Layer 6 of a small transformer language model trained on English Wikipedia (13 layers, counted from 0, width 96).
A neuron's activation on a vector x is GELU(weights . x + bias), where the dot is the dot product.
The model reads these tokens: " L" "ab" "or" " |" " Sp" "ence" " P" "ow" "ell" " |" " F" "red" "er" "ick" " H" "ow" "e" " (" "L" "ib" ")" " |" " J" "ack" " H" "ug" "he" "s" " ("

The vector x that enters this layer's MLP at each token. A number n stands for n times 0.0069.
0 " L": -163 -188 -355 116 -178 -58 -129 -10 93 139 -27 89 7 224 -157 383 -132 35 63 111 121 -64 160 -267 -58 7 -68 -17 -66 218 33 -45 101 -46 -100 -38 180 381 26 201 -382 -235 -137 -62 162 95 91 80 -134 137 158 -225 -120 -17 153 -78 -140 -201 -60 -127 13 129 -352 161 28 52 152 -241 -351 -44 -152 311 113 104 -143 177 -183 186 142 164 206 69 79 230 12 79 -34 -292 23 -93 6 213 -13 4 -158 20
1 "ab": -26 -70 -193 180 36 -366 61 -74 68 233 46 113 -20 -9 -309 353 -24 36 -52 -61 106 -132 189 -198 -322 -51 29 -141 90 272 153 61 182 -39 -119 -127 274 178 64 294 -324 -272 -24 74 66 -31 192 -1 -212 18 51 -268 -125 145 17 7 69 -213 -17 7 -38 240 -155 332 101 -33 -13 -61 -349 18 -347 267 -13 144 -25 320 -222 -53 -228 71 249 -195 2 174 -56 42 47 -143 84 66 68 43 117 8 -64 -152
2 "or": -275 -130 -149 130 60 -295 29 -119 -34 140 42 178 -29 52 -295 205 -36 -32 -85 -17 21 45 287 -365 -253 14 171 -147 107 215 156 83 195 -23 57 -166 93 340 116 288 -230 -281 -17 30 28 34 91 39 -301 39 144 -263 -151 120 44 -2 -193 -55 112 -53 -107 55 -173 317 37 -162 68 -31 -329 16 -339 310 -17 247 73 169 -161 9 -137 88 235 -135 80 327 -88 40 32 -38 110 -80 52 -5 147 29 -68 -213
3 " |": -115 -28 -149 102 -63 -106 57 -149 -22 67 61 111 72 -14 -258 180 -70 91 78 -3 179 -147 390 -256 -222 -9 -8 -211 46 209 125 87 137 -107 36 -156 34 244 102 232 -375 -305 -131 -9 121 35 -78 72 -258 58 347 -270 -114 157 178 100 -98 -229 94 -39 34 169 -200 366 25 -140 -33 -131 -397 -31 -260 328 -7 163 193 311 -120 82 -79 89 185 -6 7 112 -39 11 137 -46 62 -141 41 -19 7 -99 -168 -213
4 " Sp": 8 -64 -20 -1 -34 -299 -47 -164 -31 67 90 131 86 21 -273 180 55 28 89 139 123 -241 341 -206 -320 28 42 -135 73 38 -28 23 120 -53 -136 -108 132 183 41 317 -461 -227 20 -32 52 105 -56 -176 -243 129 216 -408 -145 169 96 -13 -104 -129 -81 86 -63 244 -227 204 153 -202 -98 -52 -261 -36 -231 217 99 119 -64 344 -208 34 -60 116 149 -60 115 309 10 76 150 -116 164 88 0 95 157 -135 59 -66
5 "ence": -167 -66 -78 181 42 -220 -51 -67 -88 190 59 151 -78 86 -366 267 34 -1 -5 46 49 21 268 -208 -401 34 225 -199 107 168 94 75 106 -170 -153 -232 142 227 99 269 -285 -278 -72 -19 5 143 -179 -25 -159 167 283 -157 -150 63 114 223 -19 -103 104 -111 -45 52 -217 332 106 -26 -101 -26 -319 -104 -356 244 23 174 -10 184 -260 -49 -76 181 174 -188 145 202 41 -87 172 -58 10 140 -87 123 140 -111 -33 -131
6 " P": -101 73 -5 132 -59 -208 -27 -54 -83 180 133 47 48 73 -234 272 -49 -58 69 49 224 -165 222 -257 -405 -15 137 -128 6 22 42 57 195 -82 -83 -116 133 240 -28 254 -311 -253 -89 -73 99 111 55 -103 -219 100 244 -328 -212 80 92 -118 -190 -160 2 25 -173 256 -189 273 105 -74 -53 -14 -286 -36 -177 379 62 39 51 383 -257 -4 -160 157 197 -137 32 330 29 124 134 -81 73 88 44 -77 -34 -93 -15 -75
7 "ow": -92 -40 -50 134 -112 -307 -155 -66 -65 93 192 267 25 82 -394 163 -57 -3 65 -35 46 69 138 -262 -228 73 239 -164 -21 76 151 11 57 -41 -20 -219 113 178 68 193 -329 -388 72 -46 -43 10 83 -196 -283 33 134 -239 -214 180 210 123 -34 -311 103 -65 -89 127 -41 367 154 -58 -31 -36 -337 -128 -355 319 56 212 -63 274 -207 -9 -105 151 176 -170 85 158 4 68 81 101 118 44 189 58 32 70 27 -57
8 "ell": -192 -38 -108 64 2 -206 32 48 -76 166 56 208 11 18 -306 109 -28 -217 30 26 144 -1 316 -172 -315 -27 133 18 155 257 203 23 101 -49 -37 -245 165 190 -19 160 -345 -311 -108 -81 18 77 12 -70 -252 55 301 -167 -348 137 51 178 -209 -79 71 -74 -12 128 -157 333 155 -125 72 -58 -286 -153 -370 257 21 219 -65 194 -198 -112 -105 231 223 -202 60 206 -11 72 105 -41 183 -7 -142 108 173 69 -57 -109
9 " |": -115 3 -124 136 -98 -101 -1 -122 -60 53 67 88 77 -29 -300 157 -53 103 85 -13 152 -157 437 -288 -233 26 36 -207 61 205 116 71 125 -109 -30 -168 61 250 103 221 -364 -264 -101 -5 102 47 -138 38 -231 100 342 -259 -211 173 164 129 -94 -205 98 -40 55 208 -224 357 36 -164 -48 -119 -382 -20 -235 301 1 161 202 328 -124 34 -67 96 150 0 12 94 -42 10 151 -40 56 -95 11 -4 2 -69 -124 -205
10 " F": -89 -1 -151 181 -105 -157 -117 -115 -98 128 32 54 36 116 -234 129 -3 26 86 40 156 -139 389 -299 -221 61 94 -127 -40 18 30 27 82 -95 28 -143 131 185 76 233 -472 -227 -74 -46 59 90 -46 -61 -212 -29 150 -296 -162 89 177 -3 -51 -102 15 114 -17 227 -190 274 19 -65 -226 2 -326 -96 -166 278 50 58 -34 425 -329 -17 -182 191 221 -63 17 415 40 169 179 4 98 61 -30 27 -59 -86 19 -33
11 "red": -81 -57 -119 31 -12 -128 62 -26 -159 123 -21 98 -43 63 -169 353 21 -13 28 3 58 -141 230 -219 -301 107 123 -111 138 153 140 -29 289 -145 -102 -141 216 279 177 287 -280 -285 -93 -37 4 -1 -66 -195 -362 -49 119 -176 -170 119 148 77 51 -19 81 12 39 141 -277 431 117 -62 -160 5 -327 -132 -353 255 -32 111 -42 179 -337 -74 -155 111 306 -229 -6 181 -18 156 127 54 7 -6 116 132 123 -4 -45 -99
12 "er": -216 -94 -104 138 -33 -163 -3 -81 -105 22 173 122 45 4 -246 181 6 17 98 6 7 -45 374 -427 -306 76 59 -24 10 194 202 -39 238 -50 44 -201 61 305 71 172 -325 -222 -120 25 -15 -65 -95 -80 -343 42 186 -224 -188 200 52 208 9 -31 16 -17 -50 118 -101 304 124 -91 -60 20 -319 -86 -278 254 26 240 -142 239 -279 46 -288 150 249 -93 35 274 -19 117 84 -38 87 -34 2 82 151 -7 21 -207
13 "ick": -218 86 -164 80 -124 -171 -66 -5 -33 169 153 274 46 64 -185 173 -25 -98 52 -7 89 -32 312 -325 -205 105 194 -27 92 126 176 39 181 -16 17 -167 146 229 85 83 -307 -423 -105 -71 6 -54 -131 -69 -284 62 278 -183 -255 138 56 64 43 -115 135 -190 -68 174 -109 400 49 -148 -116 23 -352 -143 -276 369 27 142 -54 251 -211 16 -228 137 275 -173 -55 154 88 -55 70 -92 120 -75 51 90 174 16 -6 -137
14 " H": -161 66 -59 112 -177 -145 56 -36 -121 180 134 115 -23 149 -166 145 3 -107 -23 41 111 -57 314 -220 -317 128 14 -81 57 100 78 72 76 28 6 -243 192 366 53 158 -351 -285 -179 -185 -75 35 -8 -152 -271 38 218 -358 -133 114 118 -86 -150 -52 5 42 -91 201 -182 213 150 10 -90 -136 -327 -102 -266 247 138 85 15 343 -233 -130 -62 231 244 -71 43 318 23 101 235 0 108 -29 78 74 36 -18 -132 -111
15 "ow": -114 22 -67 197 -153 -237 -87 -29 -29 145 178 207 0 149 -404 119 56 -78 -7 45 23 78 213 -299 -200 125 123 -149 -23 105 93 -32 8 47 -95 -243 174 265 104 160 -337 -414 33 -60 -34 -10 -22 -161 -317 35 37 -229 -209 218 123 167 12 -256 147 5 -39 134 -52 276 178 -5 -93 -51 -346 -58 -391 272 224 140 -63 282 -169 -98 -102 110 246 -175 73 100 -28 16 77 111 250 -72 131 24 46 70 -46 -35
16 "e": -235 -6 -148 183 -40 -161 -86 -109 -78 216 134 91 -11 8 -265 136 90 33 -79 -41 156 101 367 -189 -323 178 90 -47 -45 172 177 50 74 -83 -27 -220 269 302 -49 129 -227 -246 -135 -56 24 -24 -37 30 -351 177 194 -260 -330 160 107 189 -129 -109 134 62 -88 239 -82 239 203 -6 -3 -66 -393 19 -344 239 24 21 -92 226 -271 -52 -178 152 189 -231 88 145 -32 25 56 64 115 -27 38 5 184 -36 -98 -74
17 " (": -243 -128 -113 161 -66 -131 -27 -41 -25 70 78 9 -68 53 -244 129 -83 34 103 6 163 -193 255 -242 -269 103 10 -77 -101 134 187 26 24 -150 53 -105 80 235 23 151 -467 -145 -72 -18 -17 -31 -6 -27 -227 20 314 -313 -155 142 132 87 -107 -195 138 -40 -25 304 5 277 78 -99 -81 -217 -366 84 -342 432 119 178 174 276 -280 90 -70 168 226 -70 23 112 -88 118 39 33 91 39 129 81 -48 7 11 -144
18 "L": -136 69 -59 167 66 -203 -50 -118 -120 130 -76 -59 -28 78 -284 181 0 51 246 72 235 -49 238 -153 -322 16 -79 -65 -10 60 118 76 79 -182 16 -186 181 281 7 204 -356 -106 -55 -40 36 86 5 -20 -262 -97 207 -273 -103 72 136 -29 -157 -129 -103 -8 -103 286 -79 210 -11 -97 -216 -200 -231 -64 -281 356 -48 108 37 263 -226 -55 48 340 329 -236 -45 330 -71 38 188 -71 138 41 -50 94 188 -21 -91 13
19 "ib": -98 -107 -263 205 117 -359 47 -9 -37 190 78 139 -27 -2 -235 319 11 22 20 15 81 -141 101 -242 -332 -70 105 -74 103 190 121 36 5 -216 -42 -145 192 189 35 243 -278 -104 -100 20 98 26 153 19 -131 -12 72 -324 -148 109 5 15 21 -87 118 -55 -89 217 -98 375 101 -103 -188 -143 -268 -45 -467 382 61 125 70 191 -273 -17 -112 144 304 -221 75 122 -59 21 128 -71 38 164 111 98 152 96 -56 -232
20 ")": -177 -34 -108 146 -71 -176 23 -109 -61 43 57 154 -58 -67 -209 164 4 -17 -13 94 170 28 395 -224 -192 -13 3 -135 -57 191 160 133 141 -101 -40 -239 39 345 94 229 -339 -333 -26 -141 -95 56 -67 -44 -192 163 224 -336 -240 156 -12 195 -162 -246 63 -85 74 175 -139 295 43 -210 -60 -157 -257 14 -273 297 155 154 180 216 -171 64 -35 164 274 -162 174 180 -21 58 230 7 -6 -44 57 7 98 -113 -126 -145
21 " |": -97 2 -146 158 -58 -124 17 -128 -30 59 41 66 54 -24 -309 165 -72 128 59 -12 149 -138 438 -286 -191 -38 9 -210 21 165 64 126 158 -94 -56 -169 54 271 107 248 -378 -218 -69 -28 108 21 -157 52 -268 64 280 -280 -213 191 164 138 -74 -213 91 -87 60 207 -233 325 68 -151 -61 -127 -361 -22 -230 304 42 88 222 318 -154 29 -50 93 238 37 35 88 -18 13 134 -6 75 -96 6 58 -1 -83 -146 -196
22 " J": -77 -29 -113 268 -2 -150 -58 -67 -79 154 18 39 52 273 -178 176 -69 21 13 -35 120 -62 310 -242 -266 14 -18 -132 -5 106 79 248 182 -53 62 -172 116 361 32 130 -329 -123 -138 -122 -7 30 -52 -134 -221 45 143 -273 -142 4 120 -65 -128 -62 -14 -39 -39 134 -209 227 129 -260 -200 -90 -258 -160 -293 415 64 12 22 440 -153 -9 -2 62 385 33 29 206 29 44 199 15 132 -73 -65 105 110 -121 -155 -164
23 "ack": -153 -61 -105 196 -19 -251 -101 1 -77 215 64 230 -20 134 -230 30 -110 -70 13 -19 64 -94 246 -288 -320 57 185 5 -96 65 26 198 181 -35 -75 -279 121 301 154 247 -246 -422 -63 -17 76 -58 -42 12 -258 11 132 -126 -191 169 160 185 27 -142 204 -134 -154 147 -37 254 172 -68 -111 -68 -275 -138 -320 337 57 161 -6 250 -297 -116 36 89 378 -51 -56 134 -4 -44 141 -26 90 -18 -54 101 201 34 -152 -148
24 " H": -145 55 -4 129 -100 -145 51 -38 -94 204 109 103 -25 176 -162 106 -34 -105 -31 6 83 -68 292 -197 -334 105 -5 -69 0 87 58 138 67 29 -2 -243 184 383 96 187 -363 -286 -158 -180 -33 27 16 -96 -276 32 146 -380 -142 134 129 -77 -146 -67 4 -26 -120 193 -166 147 179 -18 -133 -144 -289 -117 -285 235 151 73 52 375 -229 -174 16 219 303 -36 54 296 17 102 237 -15 88 -53 59 110 61 -19 -149 -110
25 "ug": -201 166 -162 283 -28 -354 -4 -57 29 315 106 165 99 147 -342 137 34 -7 6 -24 40 17 204 -301 -185 -96 130 -70 99 211 150 -43 20 11 3 -174 172 317 97 192 -322 -264 -118 -71 45 6 20 -31 -214 9 84 -252 -171 77 47 64 128 -104 40 -185 21 70 -87 187 78 -79 -175 -29 -400 32 -318 477 127 -23 -131 272 -188 -139 -63 23 277 -180 64 144 -48 16 164 71 89 -62 -52 -21 158 -15 -25 -130
26 "he": -135 18 -141 125 -141 -144 13 -102 46 228 166 148 35 135 -187 216 -49 25 -42 97 189 11 292 -239 -298 -30 110 -10 115 117 312 215 132 -43 -103 -297 263 273 70 191 -300 -382 -67 -66 -9 54 -18 38 -259 123 175 -340 -301 23 90 54 -24 -178 91 13 -64 117 -70 250 -20 -10 -168 0 -358 -63 -343 122 8 81 -53 146 -288 -169 -118 139 380 -144 116 157 -62 54 37 24 170 -112 110 -68 115 25 -70 -123
27 "s": -217 -17 -82 63 -54 -125 75 -77 -88 104 173 108 121 11 -323 112 38 9 8 -35 108 13 283 -248 -335 93 22 -101 112 210 105 111 89 30 -85 -216 106 242 64 167 -328 -352 -119 24 -129 -21 3 3 -354 154 175 -417 -106 226 33 143 64 -192 40 28 -80 87 -141 472 131 -61 5 -48 -332 -24 -269 251 147 134 -151 250 -152 -21 -64 165 348 -150 136 63 -105 -39 159 30 82 -58 -52 57 47 90 -183 -91
28 " (": -259 -111 -98 175 -60 -151 -22 -78 -14 80 92 26 -21 65 -205 114 -68 42 114 6 140 -217 273 -235 -286 137 43 -87 -114 167 185 80 40 -150 12 -123 60 213 34 151 -476 -153 -87 -13 -11 -25 -38 -23 -216 4 320 -332 -190 180 123 93 -88 -162 125 -52 -25 267 -11 254 63 -116 -103 -204 -324 119 -347 406 114 186 165 297 -291 91 -36 151 260 -40 21 93 -124 104 55 37 80 27 102 64 -87 8 8 -138

Each question shows the input weights of one neuron of the MLP. A number n stands for n times 0.0027.

n159 (bias -0.023): 130 -45 117 -30 54 110 142 -135 -36 16 -53 -19 62 -176 126 20 60 -102 -95 -40 76 -99 18 94 -25 72 16 53 -26 184 45 -30 -106 62 -36 160 -115 163 29 -64 105 42 -102 -183 109 175 239 -118 -127 -234 -3 0 -3 7 149 28 -169 -162 108 55 -31 -152 -76 77 -238 74 -54 25 -34 52 -144 159 172 -168 35 -90 20 90 126 -126 -131 -68 -54 -118 -115 -72 145 0 -112 -32 176 95 22 -140 160 -6
On which three tokens does it fire most, strongest first? 3 " |", 11 "red", 20 ")"

n144 (bias -0.042): 41 -24 -85 -32 23 55 0 -32 41 -54 120 -51 249 -6 -73 164 -33 70 114 -10 -55 -4 13 0 -98 -66 63 -147 -99 -25 -66 60 -106 -180 -19 90 -61 -86 113 74 98 -21 95 -125 118 -42 29 -131 109 116 -83 190 -41 -49 76 -50 -43 227 94 -321 53 114 -84 -10 -107 136 -17 140 72 -204 -159 -199 -109 124 -92 -36 158 190 -167 -64 73 -66 -64 279 58 -66 82 -101 -196 238 203 -137 67 64 3 -162
On which two tokens does it fire most, strongest first? 5 "ence", 19 "ib"

n409 (bias -0.015): 92 -133 6 64 -98 15 153 34 -201 -97 -35 -80 -14 -97 -23 48 -158 190 -104 -34 -67 110 -105 155 47 -77 -39 110 -122 -144 -30 -96 119 -87 101 165 59 34 33 -8 161 -89 -50 -126 6 -124 34 102 54 -180 36 -34 15 149 230 64 -75 -40 -78 -62 -112 15 -61 -38 51 -32 23 52 -28 -66 -98 -12 119 -247 218 -49 -59 162 71 -38 -18 -20 -91 137 -18 0 53 -40 -29 17 12 157 187 45 91 -26
On which token does it fire most? 18 "L"

n387 (bias -0.021): 65 220 0 58 39 9 -110 -137 -28 -9 12 178 -63 38 139 152 84 32 55 -36 41 -22 46 108 -58 -81 -57 112 112 -48 -63 -65 -34 98 106 -175 15 -39 -43 96 -80 152 99 -82 -16 -76 145 45 -36 77 230 24 38 -89 40 -49 -36 210 174 -149 33 15 52 -77 -154 -9 158 -112 -3 0 -42 -83 99 91 6 0 -42 -272 -62 3 -25 -63 19 9 -244 -25 -44 51 27 -15 52 -100 -356 -126 -190 98
On which token does it fire most? 14 " H"

n262 (bias -0.030): 164 49 12 -68 78 23 3 -90 -155 -49 73 89 -108 54 -176 91 36 129 -67 169 -84 -159 -64 56 -34 108 -102 -71 -149 39 3 -75 43 -96 -164 -36 -74 100 72 13 -6 72 68 -9 70 -23 158 -74 -210 54 -8 41 127 -115 -8 45 -144 116 267 46 56 107 -76 -20 9 132 -62 118 102 92 -47 -158 -44 -66 -86 58 105 59 -14 -107 -9 8 -134 -175 -17 -204 23 41 -103 99 -31 22 68 -73 -11 -45
On which token does it fire most, and how strongly? 11 "red", at about 0.57

n147 (bias -0.030): 110 31 -3 -13 116 -31 -6 0 -11 22 -9 -91 -12 123 235 6 -12 89 181 63 33 -241 -23 -152 -15 -94 22 80 -206 -55 -110 127 0 -86 -233 146 -136 -130 -97 51 -12 47 -50 6 -112 54 162 -39 163 56 -44 51 -161 61 -104 6 -76 -27 83 56 40 246 31 9 -164 146 18 122 -138 -60 33 25 206 26 12 139 -148 -106 -44 -52 -137 0 -261 -40 87 134 -147 -42 71 -37 -15 -98 -52 -3 115 68
On which token does it fire most, and how strongly? 6 " P", at about 2.5

n475 (bias -0.028): -55 77 89 -60 -97 200 -110 -27 -6 -64 -16 -106 163 -9 -159 10 -40 10 -69 -201 85 -138 -3 -118 35 -22 -23 -10 -6 43 -36 -233 -160 -3 65 -109 -111 3 -119 -41 155 -58 127 -49 72 -53 -95 -102 99 32 -6 -74 26 -109 -27 141 171 254 110 64 34 224 47 -109 39 -96 210 -13 -92 -116 16 57 -264 0 124 48 10 142 74 60 52 185 -35 -92 -10 193 58 -157 247 -50 -16 -110 79 112 -140 0
On which token does it fire most? 9 " |"

n242 (bias -0.046): -84 -72 -56 -121 152 81 112 -19 -121 -3 76 39 -32 96 99 49 125 -64 -179 -9 54 -114 28 -131 -24 159 -12 -55 132 285 44 -218 -15 -33 -69 -41 56 -267 -93 41 -24 -18 -65 -152 6 129 54 37 -138 18 -62 144 30 83 -191 0 23 61 -88 6 -50 -235 38 102 -6 -45 -47 -102 63 89 -55 35 -138 94 12 -13 38 99 -57 -53 -118 150 149 -130 30 -37 -21 52 -68 21 15 59 44 138 -101 216
On which token does it fire most? 27 "s"

n485 (bias -0.033): 104 3 117 3 25 -76 -60 -92 -32 47 0 -22 -72 168 -101 64 18 -71 -77 -58 24 -194 38 -91 -106 -52 45 6 41 -68 3 118 -283 -29 -40 147 -180 -195 -63 -11 -43 -16 159 -127 -22 64 382 -84 36 28 165 63 35 26 32 -129 -55 109 65 -35 208 145 221 -38 22 -31 -95 -101 -90 54 -128 -62 116 -147 -53 -107 -53 100 144 -182 -22 124 -9 87 87 118 -123 144 -116 59 -19 -86 78 50 -16 0
On which two tokens does it fire most, strongest first? 17 " (", 28 " ("

n131 (bias -0.037): -79 -30 6 172 -115 0 63 -37 60 -171 -104 25 178 213 53 -6 -34 120 40 95 -18 6 43 -8 -57 32 -133 154 -82 6 -40 116 -27 33 -65 -69 135 -100 120 -40 -54 -25 62 119 -122 120 -69 118 -50 152 -243 126 52 84 5 -88 132 42 -179 -210 -3 32 -59 52 47 -54 29 59 -3 -73 21 -73 -92 14 89 36 52 -67 -24 -48 127 5 -135 -110 68 28 -16 42 -80 -48 -124 -67 11 67 -108 -62
On which token does it fire most? 22 " J"

n403 (bias -0.050): 208 200 197 57 -136 39 40 214 27 61 -41 -71 168 94 -41 40 -176 89 -117 -31 -21 126 -12 16 38 -53 122 27 -42 137 -108 -50 -139 -10 -134 54 -70 -125 81 120 172 84 -109 203 43 33 -219 -118 -93 -71 30 34 -13 -40 -51 98 22 172 -22 -210 -66 -127 -108 -55 -55 -122 -6 28 84 -48 47 287 169 -50 -125 40 -244 -30 148 6 -203 -75 -84 -22 -61 -3 -36 -124 109 -13 74 -114 54 -67 -3 74
On which token does it fire most? 25 "ug"

n444 (bias -0.053): -150 55 135 123 59 86 -128 121 -87 -45 -125 -98 50 31 18 -9 68 -50 -54 -21 23 -185 -45 -142 129 -115 -34 194 119 3 76 0 52 68 -48 169 -42 15 18 149 84 -153 15 -182 -199 22 26 167 21 36 -23 108 -55 56 -138 -158 -130 165 -48 0 -56 63 21 43 126 21 3 -30 -20 39 130 -9 25 121 39 24 -42 47 -109 110 -12 99 -30 0 -48 -208 -40 82 -96 207 -115 -322 -69 69 -175 6
On which token does it fire most? 6 " P"

n225 (bias -0.042): 40 10 -21 73 141 -41 96 -25 117 84 7 300 123 281 7 -219 -88 -75 3 -61 -32 -66 -147 -156 -53 -65 -3 -10 67 -167 37 63 -151 89 19 72 40 -150 -81 -40 -66 -13 -50 109 -106 -89 181 -74 197 107 6 6 20 62 -118 -33 -166 -165 49 87 20 16 -10 3 135 191 -240 131 -116 -240 84 17 -28 56 27 -100 120 -97 57 155 10 213 0 20 -183 113 -178 -26 -135 86 -149 -10 13 -47 -153 139
On which token does it fire most? 23 "ack"

n272 (bias -0.034): 128 91 83 -123 43 -277 317 90 35 -44 17 -95 88 -95 -55 -54 -14 21 -26 86 22 79 80 -72 -70 118 -30 -27 12 3 -110 -89 -104 18 -11 -6 53 -9 130 199 -193 178 15 39 0 -45 63 154 40 -139 -67 3 0 -9 -57 -93 29 23 49 -50 -121 64 -84 -74 215 -71 -55 98 162 126 -26 -85 -15 -71 9 16 -59 91 -77 -223 -42 40 12 29 171 -3 -27 -3 -189 -17 -208 23 -41 50 -3 158
On which token does it fire most, and how strongly? 4 " Sp", at about 1.1

n123 (bias -0.050): -34 -90 -103 -71 124 88 -107 72 74 -53 -266 -47 -45 -79 97 -121 57 73 82 168 79 201 9 72 -150 84 -95 57 31 87 -236 45 68 38 -14 6 120 -39 56 -101 21 100 -9 230 0 -45 -85 -42 -39 179 47 -39 38 48 20 -12 222 99 100 -276 -33 192 -15 -115 -188 -96 -164 -73 101 43 -90 -37 13 -162 68 38 -91 -19 -74 58 -63 -66 -148 0 163 -3 87 56 -37 -70 -15 195 -46 -18 46 -95
On which token does it fire most? 18 "L"

n207 (bias -0.048): -65 171 43 90 51 65 -127 -17 53 16 -82 -221 -112 -21 85 -10 -28 -66 19 -56 -18 30 -48 13 -86 91 -95 76 -94 218 -147 -124 -19 99 18 82 112 -82 -10 162 -32 -10 135 239 86 -139 -103 -65 143 245 -194 -189 -313 -50 -194 -159 -113 125 29 19 54 216 -92 -61 46 -13 60 6 40 28 -132 -26 83 -47 -84 25 197 17 -103 48 36 -9 -74 -131 13 79 -29 6 88 3 42 -209 83 12 176 48
On which three tokens does it fire most, strongest first? 16 "e", 1 "ab", 6 " P"

n511 (bias 0.008): 6 -242 138 3 30 -41 119 39 51 -239 -121 -37 39 -175 9 -124 -118 6 -79 36 53 3 58 75 178 33 139 -70 -93 100 46 117 47 -130 -69 136 -105 -42 -75 90 -77 41 -105 -79 -121 -140 -217 63 126 77 -12 -84 -6 22 83 -64 148 42 67 -109 58 34 -85 53 154 -28 -85 70 30 -110 93 18 -77 -78 9 -65 -134 -61 25 -40 123 12 28 43 257 92 -315 48 172 -55 -62 211 6 -9 191 -6
On which token does it fire most? 21 " |"

n17 (bias -0.035): 252 -44 59 -145 37 3 49 13 -15 9 -46 77 15 161 -3 71 53 55 -205 -86 57 -189 -89 83 189 18 -171 -20 -108 -16 -103 -126 16 -55 -167 -50 -107 142 -165 52 -91 140 -233 -180 136 -3 205 18 116 19 -203 -49 64 78 -208 165 -12 101 118 -168 -68 -22 34 -60 80 171 -122 -47 -97 44 -37 -6 -95 30 -32 72 67 -167 67 -94 123 27 -104 91 85 -65 64 46 121 19 66 65 82 102 98 -60
On which three tokens does it fire most, strongest first? 19 "ib", 24 " H", 1 "ab"

n94 (bias -0.029): -109 -112 -59 -34 124 91 6 22 -94 157 -59 -170 90 88 -21 -90 73 83 107 -12 109 28 45 -21 48 -117 206 109 -148 -47 42 -107 -12 135 162 62 138 47 21 -25 -12 -33 -135 -104 31 -149 70 -84 -192 45 91 99 134 -146 56 18 120 -20 6 -48 -29 -137 -71 -91 -21 124 -181 18 -52 -142 179 -3 137 3 72 -82 -35 -34 -45 -110 71 -41 6 -122 3 206 55 14 -102 -122 278 -83 -209 66 69 -36
On which token does it fire most? 25 "ug"

n298 (bias -0.049): -165 -91 296 -63 -27 87 -144 -85 -43 -91 -5 -3 -37 29 117 -108 -19 57 180 72 61 -94 13 -132 47 -46 34 20 -14 -107 28 -93 -33 -155 136 30 25 -30 -58 -56 60 -50 -160 101 -62 -17 135 0 -72 -64 -172 51 -3 31 5 22 -140 8 33 -106 95 -57 46 14 62 125 16 95 -56 -116 32 47 -37 -26 72 219 -53 94 3 -5 -104 -80 17 -36 -99 164 -3 8 -15 93 -187 -84 8 220 96 107
On which token does it fire most? 10 " F"

n129 (bias -0.036): -162 -218 60 114 202 -37 79 -86 -31 64 39 153 -44 40 95 -181 133 -165 -98 -18 124 -19 14 47 -69 183 40 -34 131 -9 -42 -63 -3 3 -11 33 -66 94 88 -72 138 18 118 77 -25 153 48 134 26 -118 -34 88 18 -22 -48 -113 -91 -97 15 -24 71 -78 3 36 12 -155 -158 42 -125 3 -230 -24 50 16 139 -45 35 179 201 -81 -130 -38 121 -66 -103 59 -88 -35 -221 -63 27 155 -222 -52 96 96
On which token does it fire most? 2 "or"

n466 (bias -0.034): 128 -17 -123 12 127 29 -30 -98 65 -85 8 120 -55 -67 -127 -38 -41 52 -75 -22 -140 152 45 33 -123 -27 -81 -35 125 223 -34 80 -261 89 -29 91 -48 -49 116 64 -28 -148 -93 -17 110 -81 -51 87 -44 71 13 76 40 -44 -154 -64 -52 -189 61 -79 -44 226 25 -119 -103 105 47 153 147 48 -66 -123 -102 -24 23 74 143 128 31 78 -58 112 -56 -34 -163 95 79 68 -74 -3 -28 33 42 53 -149 -20
On which token does it fire most? 3 " |"

n105 (bias -0.044): 63 36 -113 -85 -84 63 95 -17 45 -141 93 86 29 6 145 -297 -106 188 -87 29 78 176 -55 67 39 61 -168 139 -132 65 -28 -82 43 134 -18 29 -160 3 112 75 -65 33 3 140 -81 -108 -161 29 -105 -69 -53 247 -173 -14 67 6 -156 140 -155 -59 -71 42 -48 128 -67 -66 65 26 38 -11 -179 -166 -132 213 52 -23 -73 -24 -53 91 -80 76 128 237 125 7 40 -161 -100 165 75 -91 274 -78 -10 88
On which token does it fire most, and how strongly? 12 "er", at about 0.79

n71 (bias -0.033): 72 99 -71 -159 117 127 6 -164 -113 -143 -184 151 38 144 26 77 122 77 -103 90 3 -302 0 -102 -125 20 24 247 -153 0 22 -19 24 -15 39 -76 -45 -29 3 -60 27 6 27 -110 52 98 -60 78 -98 161 25 -46 127 -200 -17 41 46 -64 38 36 -123 12 38 -33 33 123 -138 153 170 -87 70 -36 56 63 42 55 -16 68 -78 -35 125 75 128 -62 -143 -113 -24 -23 -81 -139 89 -103 187 -124 -59 131
On which token does it fire most? 26 "he"

n95 (bias -0.036): -109 -80 -6 135 -43 64 125 82 -43 -191 -127 -78 80 -70 8 -99 -140 28 -57 -161 155 34 41 5 8 232 -93 89 -17 -9 -62 20 -25 186 -90 11 -47 -8 -33 -131 80 8 8 -42 68 68 9 -99 -16 158 -31 -152 14 71 113 -82 24 -75 -16 100 78 -14 -52 39 67 -75 -117 152 -128 113 140 162 -157 113 -25 15 111 -77 -42 -104 -85 13 44 -30 -14 -93 -28 40 -154 36 -63 -38 27 50 264 -14
On which token does it fire most? 27 "s"

n232 (bias -0.029): 144 -214 135 -24 -216 26 -40 -273 -21 -165 16 10 -25 -122 -19 30 -234 -100 -77 -56 204 187 -39 -139 48 6 182 -77 -101 -125 87 3 -75 -83 -90 -19 16 -199 -85 50 -74 -144 97 -82 96 130 165 -6 132 -178 -67 128 13 -50 120 -67 214 -6 -22 -36 35 93 -73 75 92 149 0 96 53 63 44 -83 -44 -3 78 -80 0 181 221 70 -56 -75 10 180 129 13 81 -87 71 -54 -26 102 -161 28 -52 93
On which token does it fire most, and how strongly? 7 "ow", at about 1.5

n228 (bias -0.018): -6 -36 -108 58 6 45 71 22 -8 -254 -107 -75 37 -159 -90 21 -49 85 -3 49 -65 49 166 81 153 -40 9 86 -122 105 -240 49 163 88 -131 -55 59 -20 36 70 0 176 -186 -63 70 -70 13 -137 -6 -68 31 -160 147 -119 -8 -134 -58 -49 87 -3 116 93 -116 68 30 -80 -213 157 43 82 245 -73 -89 43 -3 23 78 -6 -228 -3 -121 74 -24 144 68 12 36 6 3 0 -29 -17 -47 -87 79 85
On which token does it fire most, and how strongly? 10 " F", at about 1.9